Layer 6 of a small transformer language model trained on English Wikipedia (13 layers, counted from 0, width 96).
A neuron's activation on a vector x is SiLU(gate . x) times (in . x), where the dot is the dot product.

Input weights of the MLP neurons that the questions are about. A number n stands for (n - 500) times 0.0015.
n1 gate: 559,653,312,276,588,641,823,657,525,328,534,510,301,623,545,586,476,335,242,613,574,519,639,264,309,572,766,312,392,266,178,267,240,491,374,570,671,267,540,690,662,653,544,495,430,707,442,328,654,349,490,596,395,329,614,284,242,533,338,46,276,490,490,485,615,625,772,425,538,548,679,577,896,471,349,286,411,510,481,366,543,495,207,466,472,721,378,568,528,480,401,547,405,381,276,702
n20 gate: 759,423,500,514,604,376,486,455,525,556,365,715,545,428,486,403,287,419,472,405,370,563,368,577,363,423,570,676,356,606,880,300,604,424,408,548,100,244,470,233,369,722,440,259,404,524,563,573,349,619,481,733,412,442,346,617,795,472,400,524,437,690,471,624,320,627,505,305,476,539,625,485,666,278,767,707,846,220,591,406,375,363,620,762,739,437,438,642,227,386,325,424,852,423,316,27
n32 gate: 415,112,736,454,645,590,478,556,439,442,321,523,252,654,241,587,312,261,452,500,325,618,500,545,504,322,741,278,444,742,649,530,566,648,413,464,351,771,372,766,482,490,364,570,267,914,505,701,776,346,692,482,592,436,409,692,322,670,458,504,678,389,444,435,528,537,597,630,252,633,588,472,634,672,622,491,372,481,505,345,377,717,400,500,234,440,307,463,437,519,335,604,341,824,705,575
n54 gate: 480,515,431,597,609,662,690,232,690,331,560,328,510,654,628,490,534,208,355,724,344,457,472,332,708,718,495,426,545,345,777,653,540,385,495,266,599,490,460,312,725,981,365,741,798,36,618,573,666,748,350,622,778,563,630,582,529,472,690,452,500,456,717,515,495,642,672,314,371,393,477,515,431,426,610,431,515,456,289,580,191,510,731,505,385,115,529,549,428,475,855,323,563,384,434,395
n115 gate: 430,462,432,239,483,442,521,470,670,406,600,453,725,454,620,394,390,546,561,313,404,492,315,391,521,344,483,590,274,369,396,436,660,276,317,575,496,442,487,712,680,734,509,354,333,432,402,314,564,332,627,827,415,344,546,229,264,674,430,392,504,777,556,319,101,696,461,533,696,292,557,547,521,147,383,388,412,449,325,303,571,547,324,470,596,542,342,680,600,465,374,533,588,483,549,587
n116 gate: 500,721,467,843,688,723,579,379,816,246,364,329,485,654,714,467,354,663,355,347,866,181,477,383,675,458,656,619,500,321,644,556,345,713,679,607,534,315,456,572,518,580,476,466,647,690,276,646,604,519,575,581,374,688,561,748,467,551,583,417,340,818,510,765,438,348,538,667,440,316,333,395,557,510,579,500,529,447,449,573,289,23,533,775,230,476,746,510,463,674,622,556,387,467,380,617
n124 gate: 275,500,351,382,670,388,537,310,603,535,618,577,743,505,724,881,457,500,835,444,520,656,736,284,583,619,569,250,568,700,437,521,539,650,575,187,257,581,407,651,312,520,412,795,658,529,553,662,371,422,514,447,500,694,627,670,529,812,524,547,590,447,645,597,476,572,486,393,158,314,354,173,572,408,683,650,332,809,547,329,363,490,396,729,519,529,547,534,627,349,323,491,718,713,124,524
n147 gate: 217,580,692,604,568,668,751,466,608,706,534,361,594,420,491,600,339,509,569,234,828,566,509,481,292,301,255,294,612,528,253,361,539,262,125,351,166,445,701,524,697,389,402,500,756,271,538,353,643,771,533,329,419,443,269,480,656,352,778,672,448,615,495,544,457,591,394,90,374,700,509,375,490,312,668,689,495,336,598,436,316,428,570,576,626,505,663,524,702,432,632,589,609,391,223,598
n150 gate: 351,298,363,702,613,424,576,357,669,224,395,783,817,486,199,481,490,481,486,453,580,486,430,400,387,505,375,476,207,428,426,490,619,571,607,562,510,352,310,318,850,629,679,632,485,422,378,166,743,288,519,539,518,519,567,515,688,741,624,481,264,753,270,411,437,792,730,244,376,495,653,734,588,431,771,461,290,627,638,617,572,646,658,442,409,185,296,608,223,698,510,638,654,669,260,634
n166 gate: 528,469,341,410,229,633,443,495,495,771,597,346,505,340,470,594,639,340,422,562,649,657,579,478,522,352,700,273,361,680,454,480,362,473,547,434,684,443,644,385,530,361,824,381,285,514,423,716,391,665,797,785,461,428,647,491,635,636,736,601,401,264,404,601,347,364,482,487,349,410,203,532,341,317,571,468,500,454,118,478,500,482,910,843,549,708,239,213,558,463,584,500,531,504,522,588
n172 gate: 247,273,572,622,635,486,532,379,276,570,295,366,643,519,451,632,533,533,646,775,471,684,330,617,422,807,637,624,549,405,674,361,335,560,560,458,577,80,480,297,482,802,515,682,397,486,715,386,315,476,486,628,396,637,472,381,354,523,481,546,396,419,442,626,723,448,394,389,756,377,278,600,342,466,346,722,382,481,397,784,382,710,411,666,285,628,756,649,594,529,256,15,702,203,445,437
n182 gate: 430,388,564,374,882,356,672,505,741,443,711,407,358,418,569,651,451,404,552,486,510,471,661,418,239,315,360,254,470,607,311,611,510,753,510,467,540,567,621,421,307,521,770,801,500,637,785,373,637,291,490,544,546,437,466,331,471,529,84,524,689,583,762,535,271,677,342,533,553,286,789,510,289,683,476,331,717,609,226,491,408,682,664,500,572,818,447,594,447,47,395,721,466,524,434,875
n1 in: 466,434,586,561,302,766,463,699,461,385,666,629,554,486,656,278,855,593,623,635,818,646,541,439,929,377,549,404,553,292,524,443,379,239,849,635,316,360,441,660,326,540,179,524,549,462,510,727,595,307,434,657,369,161,664,560,235,648,403,565,835,524,634,500,486,405,543,579,425,434,441,677,400,572,542,505,657,332,533,468,665,261,509,828,444,505,346,222,411,694,378,379,486,316,588,305
n20 in: 705,518,556,537,278,176,632,339,295,412,514,444,505,422,478,287,264,409,625,741,112,505,549,550,536,301,290,425,519,421,840,374,704,609,510,618,325,554,419,476,397,461,247,556,462,719,673,463,598,368,518,519,818,334,376,427,579,468,514,423,666,491,509,405,500,509,472,423,682,848,682,294,743,373,285,311,654,852,436,397,606,420,569,612,888,463,454,416,697,704,772,605,620,495,527,476
n32 in: 234,567,704,228,319,566,448,475,391,536,431,510,400,362,505,572,438,737,602,231,440,443,360,396,729,500,604,495,465,711,760,281,652,703,738,665,539,713,475,436,389,970,648,193,291,495,602,586,852,544,610,630,743,404,386,540,486,439,292,302,811,713,295,598,519,432,890,651,150,625,652,607,354,652,448,578,401,554,353,449,424,320,481,548,500,360,778,573,467,397,535,680,682,409,575,540
n54 in: 455,443,558,435,357,427,668,249,518,732,568,434,623,756,665,526,513,651,331,241,509,461,568,396,821,518,464,553,477,338,455,529,280,323,403,543,478,635,532,245,589,827,297,549,468,266,677,535,271,630,461,663,713,456,591,564,408,410,712,160,443,398,727,289,671,792,585,410,729,412,517,566,434,589,677,639,509,264,483,526,282,633,661,328,379,363,582,482,366,487,663,362,312,312,393,401
n115 in: 759,379,425,454,467,367,395,376,279,278,606,444,131,611,531,770,509,638,590,583,365,843,409,518,314,342,500,613,782,146,709,803,581,454,220,395,400,618,471,776,500,426,687,372,272,762,589,509,345,510,477,332,696,472,528,725,346,391,721,413,584,533,410,786,477,552,628,569,468,271,478,538,679,163,491,718,321,297,684,333,217,590,514,374,468,444,422,580,505,490,380,399,635,584,582,332
n116 in: 514,509,509,414,435,255,380,583,519,591,775,628,476,639,509,541,790,473,339,438,650,387,518,616,416,292,407,601,365,351,472,348,625,340,185,438,847,313,495,384,461,519,658,789,528,263,331,468,495,560,310,318,560,586,531,586,224,553,495,460,753,473,353,347,845,596,454,607,366,681,461,344,601,758,58,297,420,578,527,329,635,587,599,627,603,550,206,440,576,421,141,478,423,378,354,542
n124 in: 483,762,516,655,407,753,526,505,991,675,605,635,623,436,641,848,318,606,799,479,677,591,282,648,933,441,500,819,297,757,555,558,330,368,590,353,724,585,738,369,246,278,726,614,589,435,338,602,328,216,388,199,449,564,633,511,826,521,302,437,543,236,353,199,248,424,500,332,885,398,582,126,273,675,695,473,450,821,378,308,457,435,341,403,384,516,563,364,484,604,390,400,548,436,490,572
n147 in: 572,396,451,561,313,509,534,549,671,463,424,544,764,617,311,574,273,586,517,461,428,639,301,534,300,426,446,522,227,426,553,713,750,809,357,500,406,278,626,616,534,398,392,314,781,614,535,797,368,585,456,439,425,569,452,624,243,223,567,222,391,487,606,487,509,421,606,504,637,382,329,425,540,513,655,376,884,571,470,322,114,504,504,684,371,360,286,191,586,482,536,496,652,487,394,590
n150 in: 350,768,436,432,948,586,447,165,465,222,581,643,505,452,205,544,661,644,387,447,545,519,623,379,614,402,324,510,751,412,480,426,565,577,418,639,390,397,429,390,905,484,500,906,465,475,589,290,505,196,368,431,491,583,384,567,329,438,535,505,237,814,282,655,446,785,614,457,399,471,495,569,648,719,495,520,465,510,736,722,490,663,640,495,524,284,572,342,32,585,394,625,791,631,486,741
n166 in: 381,553,177,620,490,524,680,564,654,347,395,461,319,390,623,824,461,448,593,685,495,779,444,610,509,399,266,329,495,345,332,500,267,386,434,543,707,173,560,638,365,732,306,628,545,656,695,350,675,470,418,364,325,394,414,236,374,495,376,505,225,792,475,628,321,393,534,585,481,398,227,427,710,279,324,574,630,686,314,406,361,529,462,883,643,350,595,167,691,198,131,371,567,418,420,619
n172 in: 905,760,251,451,615,340,630,505,495,661,287,614,438,495,690,589,810,112,590,456,556,764,428,286,754,667,404,326,783,559,425,447,520,771,453,437,284,427,317,485,567,516,287,510,572,540,624,490,258,455,471,381,453,573,554,526,426,486,454,664,471,431,809,701,431,222,630,162,495,594,194,614,391,370,481,650,286,530,451,834,241,535,617,144,602,554,674,385,524,188,424,325,662,500,442,667
n182 in: 306,616,595,500,656,491,597,684,745,581,657,641,762,438,521,630,603,385,457,504,398,147,578,433,443,648,412,500,237,513,711,680,357,398,580,593,697,723,379,445,292,634,606,628,215,188,423,374,410,628,433,649,269,451,375,552,235,487,472,452,616,355,564,647,216,486,432,249,416,217,534,495,391,514,456,308,551,796,500,422,344,763,633,491,868,383,262,696,340,578,435,487,348,428,535,486

Each question shows a token from some text and the vector x that enters the MLP there. A number n stands for (n - 500) times 0.007.

" V": 522,372,449,528,513,540,478,425,416,431,460,460,485,334,404,621,594,612,307,516,536,532,669,359,481,477,370,723,471,439,449,420,765,513,546,389,538,434,564,528,422,653,484,482,508,489,495,350,582,408,436,435,602,415,497,594,508,587,627,352,447,401,532,432,565,453,373,499,641,581,481,603,490,674,455,572,611,536,550,532,418,710,455,550,637,401,700,538,591,560,476,389,541,518,656,539
Which neuron lights up most? n150

" w": 699,512,492,385,488,520,616,575,596,528,412,546,456,461,414,683,557,566,506,470,550,471,566,525,332,422,694,498,387,498,467,400,679,488,512,444,541,654,472,613,414,632,333,412,485,590,398,553,503,584,258,387,312,335,705,476,544,579,657,409,621,581,484,440,619,402,356,555,409,449,422,515,533,604,515,537,438,544,362,433,542,574,247,319,420,387,577,440,618,529,590,525,574,526,520,462
Which three neurons fire most, strongest first? n32, n150, n124

"cc": 534,652,630,484,613,580,587,560,614,492,465,604,435,445,565,566,578,663,435,509,544,541,653,333,331,486,339,547,296,551,322,517,570,425,658,453,635,467,354,478,452,673,470,590,422,578,408,440,598,495,433,463,304,587,551,575,510,545,428,531,484,439,555,380,519,504,497,554,653,604,445,338,743,401,352,363,490,392,568,514,454,545,428,405,445,406,668,379,555,667,543,416,364,377,526,299
Which three neurons fire most, strongest first? n116, n1, n32

" of": 571,608,537,419,503,476,481,472,437,627,570,588,355,416,534,477,599,669,346,614,689,621,555,470,407,430,394,532,481,529,605,431,500,502,531,405,579,514,515,543,436,625,549,533,598,453,631,577,514,520,410,411,319,593,452,443,455,750,496,327,691,513,483,387,439,259,443,608,632,475,607,442,458,396,392,447,517,401,509,392,414,638,440,544,519,358,557,475,438,504,529,515,516,403,525,491
Which neuron lights up most? n182

" a": 716,588,630,541,576,458,479,490,619,508,285,478,629,373,388,384,678,493,394,575,568,629,457,506,512,409,433,486,563,608,415,423,493,493,533,483,572,494,451,664,261,606,580,507,587,457,460,548,524,511,546,310,399,491,489,334,467,689,598,435,342,447,666,500,539,350,434,439,583,571,471,463,564,532,411,441,514,515,617,394,514,560,384,443,429,426,653,547,566,419,719,640,563,424,554,480
Which neuron lights up most? n115

"ent": 695,750,526,518,580,557,500,387,627,535,519,738,405,504,532,519,591,546,500,575,684,432,605,549,429,707,461,641,445,587,533,548,492,450,743,378,533,355,529,448,418,656,478,398,500,556,564,565,368,554,338,358,407,534,582,420,454,654,461,433,478,265,480,465,378,509,581,531,646,404,550,420,371,477,477,476,609,487,616,475,533,467,521,454,493,448,382,651,486,415,593,425,616,565,426,645
Which two neurons fire most, strongest first? n124, n182

" at": 691,372,641,568,386,476,594,643,406,646,428,575,443,220,539,514,654,658,466,297,546,400,489,489,660,373,540,451,549,418,549,562,415,554,658,458,573,505,540,435,478,656,564,578,622,425,586,514,565,511,455,618,386,674,814,483,516,636,623,382,594,505,541,499,464,413,448,544,637,432,578,460,494,456,509,616,501,586,500,423,406,666,437,361,509,387,487,400,515,449,602,466,603,465,587,415
Which neuron lights up most? n54

" in": 573,561,525,569,520,511,481,598,445,728,486,439,415,378,471,461,642,702,409,544,576,539,468,373,451,481,433,392,553,539,612,496,549,506,638,499,471,600,422,589,410,608,524,569,501,433,580,500,528,445,388,477,339,552,530,513,435,728,606,392,606,539,514,321,512,285,369,650,640,507,526,448,410,416,482,537,427,471,508,405,472,698,410,506,391,314,589,410,519,472,605,609,626,529,581,534
Which neuron lights up most? n32

" h": 618,490,575,569,473,667,393,742,507,527,349,486,573,386,455,483,568,452,642,355,455,641,490,459,531,385,473,470,523,374,355,501,623,366,513,461,571,568,503,529,329,664,370,370,270,650,413,364,617,416,424,316,411,479,557,496,524,486,445,398,569,431,538,380,674,218,490,502,592,672,565,518,580,457,388,381,453,445,480,471,513,524,349,418,526,353,622,408,474,421,639,520,617,487,453,545
Which three neurons fire most, strongest first? n1, n32, n150

"ath": 674,526,510,560,531,392,428,498,405,460,593,472,475,316,539,562,533,519,323,481,625,498,681,551,618,553,196,599,459,533,480,410,458,425,644,618,583,585,440,600,472,623,413,446,505,577,545,462,360,412,594,231,342,494,435,549,475,482,388,471,582,424,476,523,396,341,614,376,525,581,672,527,362,521,325,371,472,338,256,526,454,567,302,598,371,424,446,666,432,475,483,561,493,423,527,538
Which two neurons fire most, strongest first? n182, n1

" did": 603,522,423,615,396,571,330,541,412,571,413,631,453,490,592,378,359,493,521,320,571,522,508,419,450,471,469,375,273,712,524,553,450,718,643,423,476,474,551,455,423,649,573,492,673,432,519,579,518,516,605,374,411,477,505,480,382,605,708,331,573,541,498,332,475,372,397,493,611,563,701,380,379,372,307,552,564,561,496,402,519,554,399,473,605,331,530,473,468,560,523,537,415,460,498,484
The most active neuron and its activation: n150, at about 0.62

"s": 651,434,642,396,500,545,323,397,521,541,612,444,428,383,435,469,511,672,447,532,460,496,624,500,450,521,392,479,435,429,418,424,702,538,608,433,540,440,509,595,525,670,562,478,549,677,403,361,527,544,389,344,290,458,467,458,681,611,612,526,494,428,513,547,441,437,496,414,600,328,505,394,703,453,622,529,594,447,574,477,625,613,365,523,559,289,546,492,392,453,639,524,486,546,390,429
Which neuron lights up most? n150

" both": 656,619,689,606,572,512,520,642,458,542,418,502,559,628,476,585,653,532,316,409,621,427,605,438,253,524,389,463,363,335,653,559,407,398,634,407,659,529,558,526,493,634,339,438,521,526,518,457,557,544,452,457,400,533,496,537,481,645,550,429,426,403,534,540,513,407,300,572,622,653,328,566,388,438,274,477,412,368,540,584,436,612,428,538,473,345,420,519,431,429,599,610,536,380,544,461
Which neuron lights up most? n116

"0": 545,385,479,572,344,605,532,402,593,508,551,522,471,608,422,438,515,442,487,480,676,571,556,735,319,539,489,584,618,611,383,398,548,473,626,370,464,414,562,573,451,601,555,491,473,474,494,578,469,475,428,444,360,406,582,622,626,586,471,552,441,492,737,424,502,276,356,651,590,330,465,491,454,584,386,499,394,435,530,490,626,537,478,409,383,226,563,567,457,675,362,572,486,465,511,573
Which neuron lights up most? n20

"ran": 613,474,475,452,514,617,659,363,496,544,526,603,450,540,310,572,706,451,445,561,504,606,637,279,292,688,401,393,440,462,493,385,615,531,652,424,580,498,490,435,445,681,480,369,292,516,590,528,425,489,641,471,454,511,483,464,583,537,496,636,379,444,465,519,592,296,290,595,667,598,751,522,562,615,360,406,485,395,564,476,358,507,566,473,453,466,512,591,564,677,550,524,532,539,621,519
Which neuron lights up most? n172

"pp": 580,482,454,500,628,420,643,448,658,556,532,499,344,494,505,481,567,562,380,392,561,361,620,513,389,423,382,751,389,677,609,456,572,526,684,359,575,377,376,361,347,635,506,249,456,641,448,342,491,440,354,387,411,538,385,456,479,517,463,357,437,507,482,391,568,533,477,639,550,457,582,469,433,534,376,405,735,545,432,480,510,638,393,371,407,415,532,528,518,336,438,444,452,588,524,327
The most active neuron and its activation: n182, at about 3.7

")": 605,541,486,396,507,461,534,544,421,549,449,576,559,519,433,564,586,546,317,369,531,482,660,398,595,465,323,663,590,538,484,463,457,462,656,531,554,523,503,502,584,560,494,437,537,551,587,533,355,472,295,211,477,430,514,470,538,755,603,532,527,316,493,538,511,443,405,571,488,491,511,527,462,294,393,575,432,688,387,493,416,404,584,617,468,422,549,527,512,591,367,623,519,420,495,489
Which two neurons fire most, strongest first? n124, n166

"tern": 639,576,719,555,599,614,623,283,547,623,463,479,341,492,366,434,652,473,323,496,583,500,748,431,573,328,348,466,409,425,357,406,575,428,579,366,601,514,433,519,565,627,445,449,541,536,594,572,388,550,392,546,417,453,463,623,567,513,492,606,474,445,463,443,505,480,414,472,545,494,576,595,513,538,532,549,493,487,522,521,536,471,553,509,293,322,534,420,507,560,508,487,736,343,686,661
Which neuron lights up most? n54

"in": 581,595,667,500,417,448,447,560,561,421,570,665,155,347,299,336,533,484,433,594,689,455,626,488,442,359,414,528,605,463,451,396,510,423,581,535,545,532,425,564,328,589,543,416,463,474,686,580,416,619,492,336,365,525,542,476,458,501,460,590,637,412,311,449,543,405,347,386,746,351,570,431,498,397,447,489,431,467,547,644,475,472,456,524,564,436,528,473,471,589,629,482,459,364,488,499
Which neuron lights up most? n54

"at": 542,484,641,518,389,428,410,526,446,438,654,484,449,272,391,648,549,597,381,450,539,443,643,662,438,478,322,445,310,396,704,293,589,420,599,359,519,492,466,576,446,659,591,379,441,430,484,416,419,472,378,368,420,574,441,511,584,561,500,459,435,342,515,458,317,384,538,489,500,616,554,383,480,425,340,312,554,530,415,487,487,555,397,465,485,458,539,156,476,606,526,580,583,494,554,607
Which neuron lights up most? n166

"ak": 533,370,490,486,563,408,543,446,482,495,505,574,401,533,534,614,597,571,453,365,593,672,736,356,618,394,442,698,558,571,554,349,645,425,664,435,517,572,378,477,396,649,650,402,516,502,747,435,320,476,361,353,442,466,428,605,456,504,426,418,408,540,481,456,492,411,430,524,669,499,598,416,406,522,312,424,535,387,567,520,605,417,403,463,440,524,503,467,506,435,733,607,488,364,605,499
The most active neuron and its activation: n147, at about 0.42

"ird": 536,587,749,537,457,428,610,420,432,638,499,493,386,421,461,582,506,628,351,403,587,438,531,419,406,586,267,654,471,412,513,509,488,439,633,673,557,554,482,349,386,586,409,429,409,553,386,515,429,447,526,400,623,474,448,588,330,469,308,508,493,489,570,386,454,360,535,618,566,295,570,595,509,469,396,463,565,690,601,555,729,386,405,395,498,322,559,464,447,396,625,647,459,525,512,494
Which neuron lights up most? n182

"ur": 722,541,640,437,407,450,545,532,405,501,611,652,455,465,501,618,624,539,509,550,536,482,623,450,587,670,200,405,398,356,359,417,570,443,589,471,570,543,464,517,536,607,547,331,281,420,603,514,480,539,441,382,545,513,516,568,454,465,560,414,396,476,514,370,546,342,332,574,435,532,813,494,364,348,643,329,555,295,557,667,463,540,501,429,571,456,493,447,641,676,642,527,473,519,649,480
Which two neurons fire most, strongest first? n54, n166

" Th": 617,541,756,467,433,593,484,622,332,491,516,618,405,263,391,520,494,474,416,320,617,389,661,474,511,547,477,522,563,453,313,451,629,484,368,367,585,550,597,708,401,645,401,642,547,665,480,335,446,319,557,361,511,470,421,591,428,521,505,449,609,544,678,548,438,268,580,401,461,409,437,489,567,588,379,554,517,512,593,457,454,521,382,530,538,353,530,455,444,521,448,649,490,429,500,481
Which neuron lights up most? n1

"ous": 578,541,516,407,447,409,555,436,403,500,445,547,482,537,421,539,641,529,460,653,636,623,593,434,363,536,357,431,426,315,447,396,481,452,819,477,565,394,548,489,399,551,469,372,569,485,398,504,491,601,501,490,415,499,489,391,567,592,455,408,602,373,332,280,446,290,593,687,531,590,590,557,430,686,397,506,594,421,490,512,679,550,382,679,390,457,363,532,269,424,788,498,497,487,534,559
The most active neuron and its activation: n1, at about 6.2

"uc": 649,568,654,568,483,605,541,534,568,538,638,581,454,427,375,509,443,544,557,460,477,456,580,317,525,442,417,507,546,624,578,533,551,493,601,451,407,312,390,395,472,613,556,419,352,465,586,319,526,500,495,423,379,470,764,429,430,463,530,650,255,322,448,349,532,514,482,716,594,382,568,232,471,561,431,535,483,347,549,539,450,477,499,419,625,458,336,405,627,659,573,333,497,424,688,401
The most active neuron and its activation: n32, at about 0.46

"od": 608,451,579,522,527,492,310,379,480,434,549,599,573,210,330,563,593,575,294,638,527,632,679,468,436,505,496,409,471,591,384,398,611,428,682,470,427,472,381,704,434,547,441,343,599,629,450,541,478,417,613,542,569,527,477,479,275,476,624,531,604,390,483,327,542,387,275,689,461,492,621,512,468,427,433,525,562,416,564,452,397,582,535,359,678,485,484,302,535,457,622,540,359,470,571,563
Which neuron lights up most? n124

" U": 555,510,502,589,341,556,505,270,425,584,543,537,466,209,539,504,543,575,452,317,580,488,454,450,588,503,439,630,416,454,562,553,677,614,578,515,570,584,450,627,492,657,505,555,364,505,606,277,602,503,642,533,492,532,687,694,601,625,513,410,262,498,593,446,503,470,371,524,488,618,556,531,512,606,508,692,582,574,666,518,463,673,416,500,491,364,566,569,392,529,508,349,508,507,528,522
Which neuron lights up most? n150

"\n": 578,526,528,315,497,679,649,685,368,658,562,654,522,350,495,600,330,446,307,233,564,499,364,404,480,500,443,493,613,286,408,474,547,495,729,606,498,531,609,528,456,567,627,487,480,470,460,522,479,641,385,487,543,558,376,418,573,638,557,393,432,452,577,508,685,464,323,619,444,445,464,548,493,349,469,471,369,493,641,444,444,720,413,601,414,434,554,479,558,361,556,502,430,465,416,515
Which neuron lights up most? n20

"ai": 559,451,431,509,555,408,503,482,552,607,494,579,441,340,463,567,625,593,303,376,536,494,646,562,555,451,338,666,692,405,487,367,496,348,669,617,500,585,497,536,384,712,564,670,459,426,758,460,455,506,640,418,513,483,415,659,508,552,496,476,439,632,465,627,408,387,411,485,706,564,589,448,517,378,416,467,481,432,286,531,599,441,426,583,318,452,462,372,481,569,548,553,572,399,714,619
Which neuron lights up most? n147

"rib": 496,577,352,528,580,544,613,539,708,544,444,660,552,432,560,463,512,558,445,555,659,451,695,505,580,521,370,543,528,608,348,403,582,319,672,383,532,436,314,487,315,594,608,402,464,462,554,462,427,461,484,486,498,422,421,461,396,587,599,480,601,348,447,353,769,543,427,577,588,519,505,485,305,450,442,535,664,409,501,413,511,435,362,366,676,510,544,598,424,502,509,400,373,515,532,705
Which neuron lights up most? n182

" oper": 704,588,627,474,426,526,428,521,581,429,563,433,465,410,438,412,596,618,382,352,551,488,556,441,489,495,403,420,373,536,451,347,493,348,464,537,728,592,393,593,418,773,484,433,493,359,534,513,456,565,528,529,504,338,602,583,298,650,592,431,515,475,695,385,571,471,337,586,546,448,454,492,280,566,456,465,635,477,456,616,477,465,615,562,560,434,441,443,489,521,526,339,484,485,551,530
Which neuron lights up most? n54

"ents": 575,537,542,420,584,491,450,347,492,602,487,644,614,449,472,342,670,604,537,524,586,361,743,552,581,575,363,508,469,492,489,518,464,554,631,402,599,449,457,332,495,713,500,467,682,546,508,501,457,585,303,406,346,481,435,446,492,597,543,548,491,273,383,590,360,369,476,548,687,386,417,504,435,417,353,417,555,525,447,498,488,610,451,512,596,317,450,371,510,365,672,391,546,502,453,605
The most active neuron and its activation: n172, at about 3

"th": 648,538,650,441,559,566,451,453,425,667,435,416,340,230,499,445,533,490,501,428,627,353,758,574,641,349,421,610,520,436,308,378,523,353,589,445,542,424,625,639,444,546,385,526,607,660,519,458,456,439,496,297,499,378,482,673,430,433,435,485,537,597,468,610,466,381,529,612,640,325,521,542,562,456,432,492,547,442,443,458,568,587,395,545,459,359,654,381,455,396,584,717,451,445,422,521
Which neuron lights up most? n1

"ical": 640,688,620,535,442,399,460,431,560,612,465,504,494,337,308,545,482,465,330,657,586,527,666,439,411,383,279,548,583,528,402,515,522,444,701,415,375,476,620,495,366,641,551,374,591,487,505,569,533,430,333,416,557,377,445,472,437,431,491,439,595,493,541,574,373,496,562,654,513,626,566,476,449,692,505,418,696,559,416,412,621,661,525,481,513,390,502,366,528,551,697,484,596,393,567,562
The most active neuron and its activation: n115, at about 0.45

"ary": 617,703,648,535,442,498,522,410,546,602,488,614,334,266,460,614,590,578,503,547,687,370,711,672,492,626,378,455,297,454,472,442,360,557,648,490,459,277,589,414,408,696,469,347,493,404,495,569,507,415,332,322,431,473,471,563,420,511,519,489,535,522,448,549,383,373,614,649,521,488,564,379,431,586,554,457,445,494,553,521,576,590,406,603,470,399,510,572,520,535,608,543,536,521,625,701
The most active neuron and its activation: n116, at about 1.1

"er": 338,568,868,497,539,459,533,431,618,626,561,658,430,360,240,454,657,707,436,511,613,642,505,505,438,644,418,579,457,598,404,485,532,495,616,500,441,238,461,539,491,532,462,458,538,428,486,518,510,630,504,266,380,502,490,596,445,454,560,476,522,308,452,400,382,612,638,575,608,491,496,438,503,453,706,497,369,552,534,513,411,452,525,467,355,475,553,501,464,253,658,470,436,456,604,420
Which neuron lights up most? n147

"ing": 644,650,582,549,443,554,465,369,541,504,445,540,458,442,381,484,622,655,481,449,718,456,713,532,454,485,476,536,537,491,587,317,532,489,724,413,504,347,533,515,434,637,513,245,457,501,552,617,488,521,346,313,475,434,378,552,485,583,549,467,531,421,500,463,320,419,551,598,753,548,584,395,566,381,596,489,587,535,611,469,448,791,481,487,553,354,526,487,602,367,639,621,467,440,486,552
The most active neuron and its activation: n20, at about 1.3

" the": 548,543,685,510,523,471,412,505,355,592,273,573,482,371,473,402,647,413,496,534,598,571,456,467,366,331,299,599,463,506,588,459,427,429,517,464,527,459,489,604,428,557,509,497,520,533,539,564,445,484,444,456,537,477,413,398,583,796,601,423,512,529,545,453,527,364,366,482,542,543,568,344,569,603,359,402,561,399,616,463,477,456,376,501,430,357,589,520,636,523,607,573,541,459,498,570
The most active neuron and its activation: n182, at about 0.48

"am": 512,499,580,464,498,384,703,481,578,457,586,684,392,167,563,537,655,488,372,504,554,348,642,627,435,537,461,663,506,610,519,328,506,325,607,508,479,460,431,584,392,689,527,536,452,606,750,547,403,594,580,464,432,528,531,463,502,529,643,421,683,312,424,359,671,515,434,501,559,437,448,403,477,526,350,423,440,540,432,522,577,568,439,470,630,521,607,474,355,467,587,580,432,440,653,591
Which three neurons fire most, strongest first? n182, n147, n115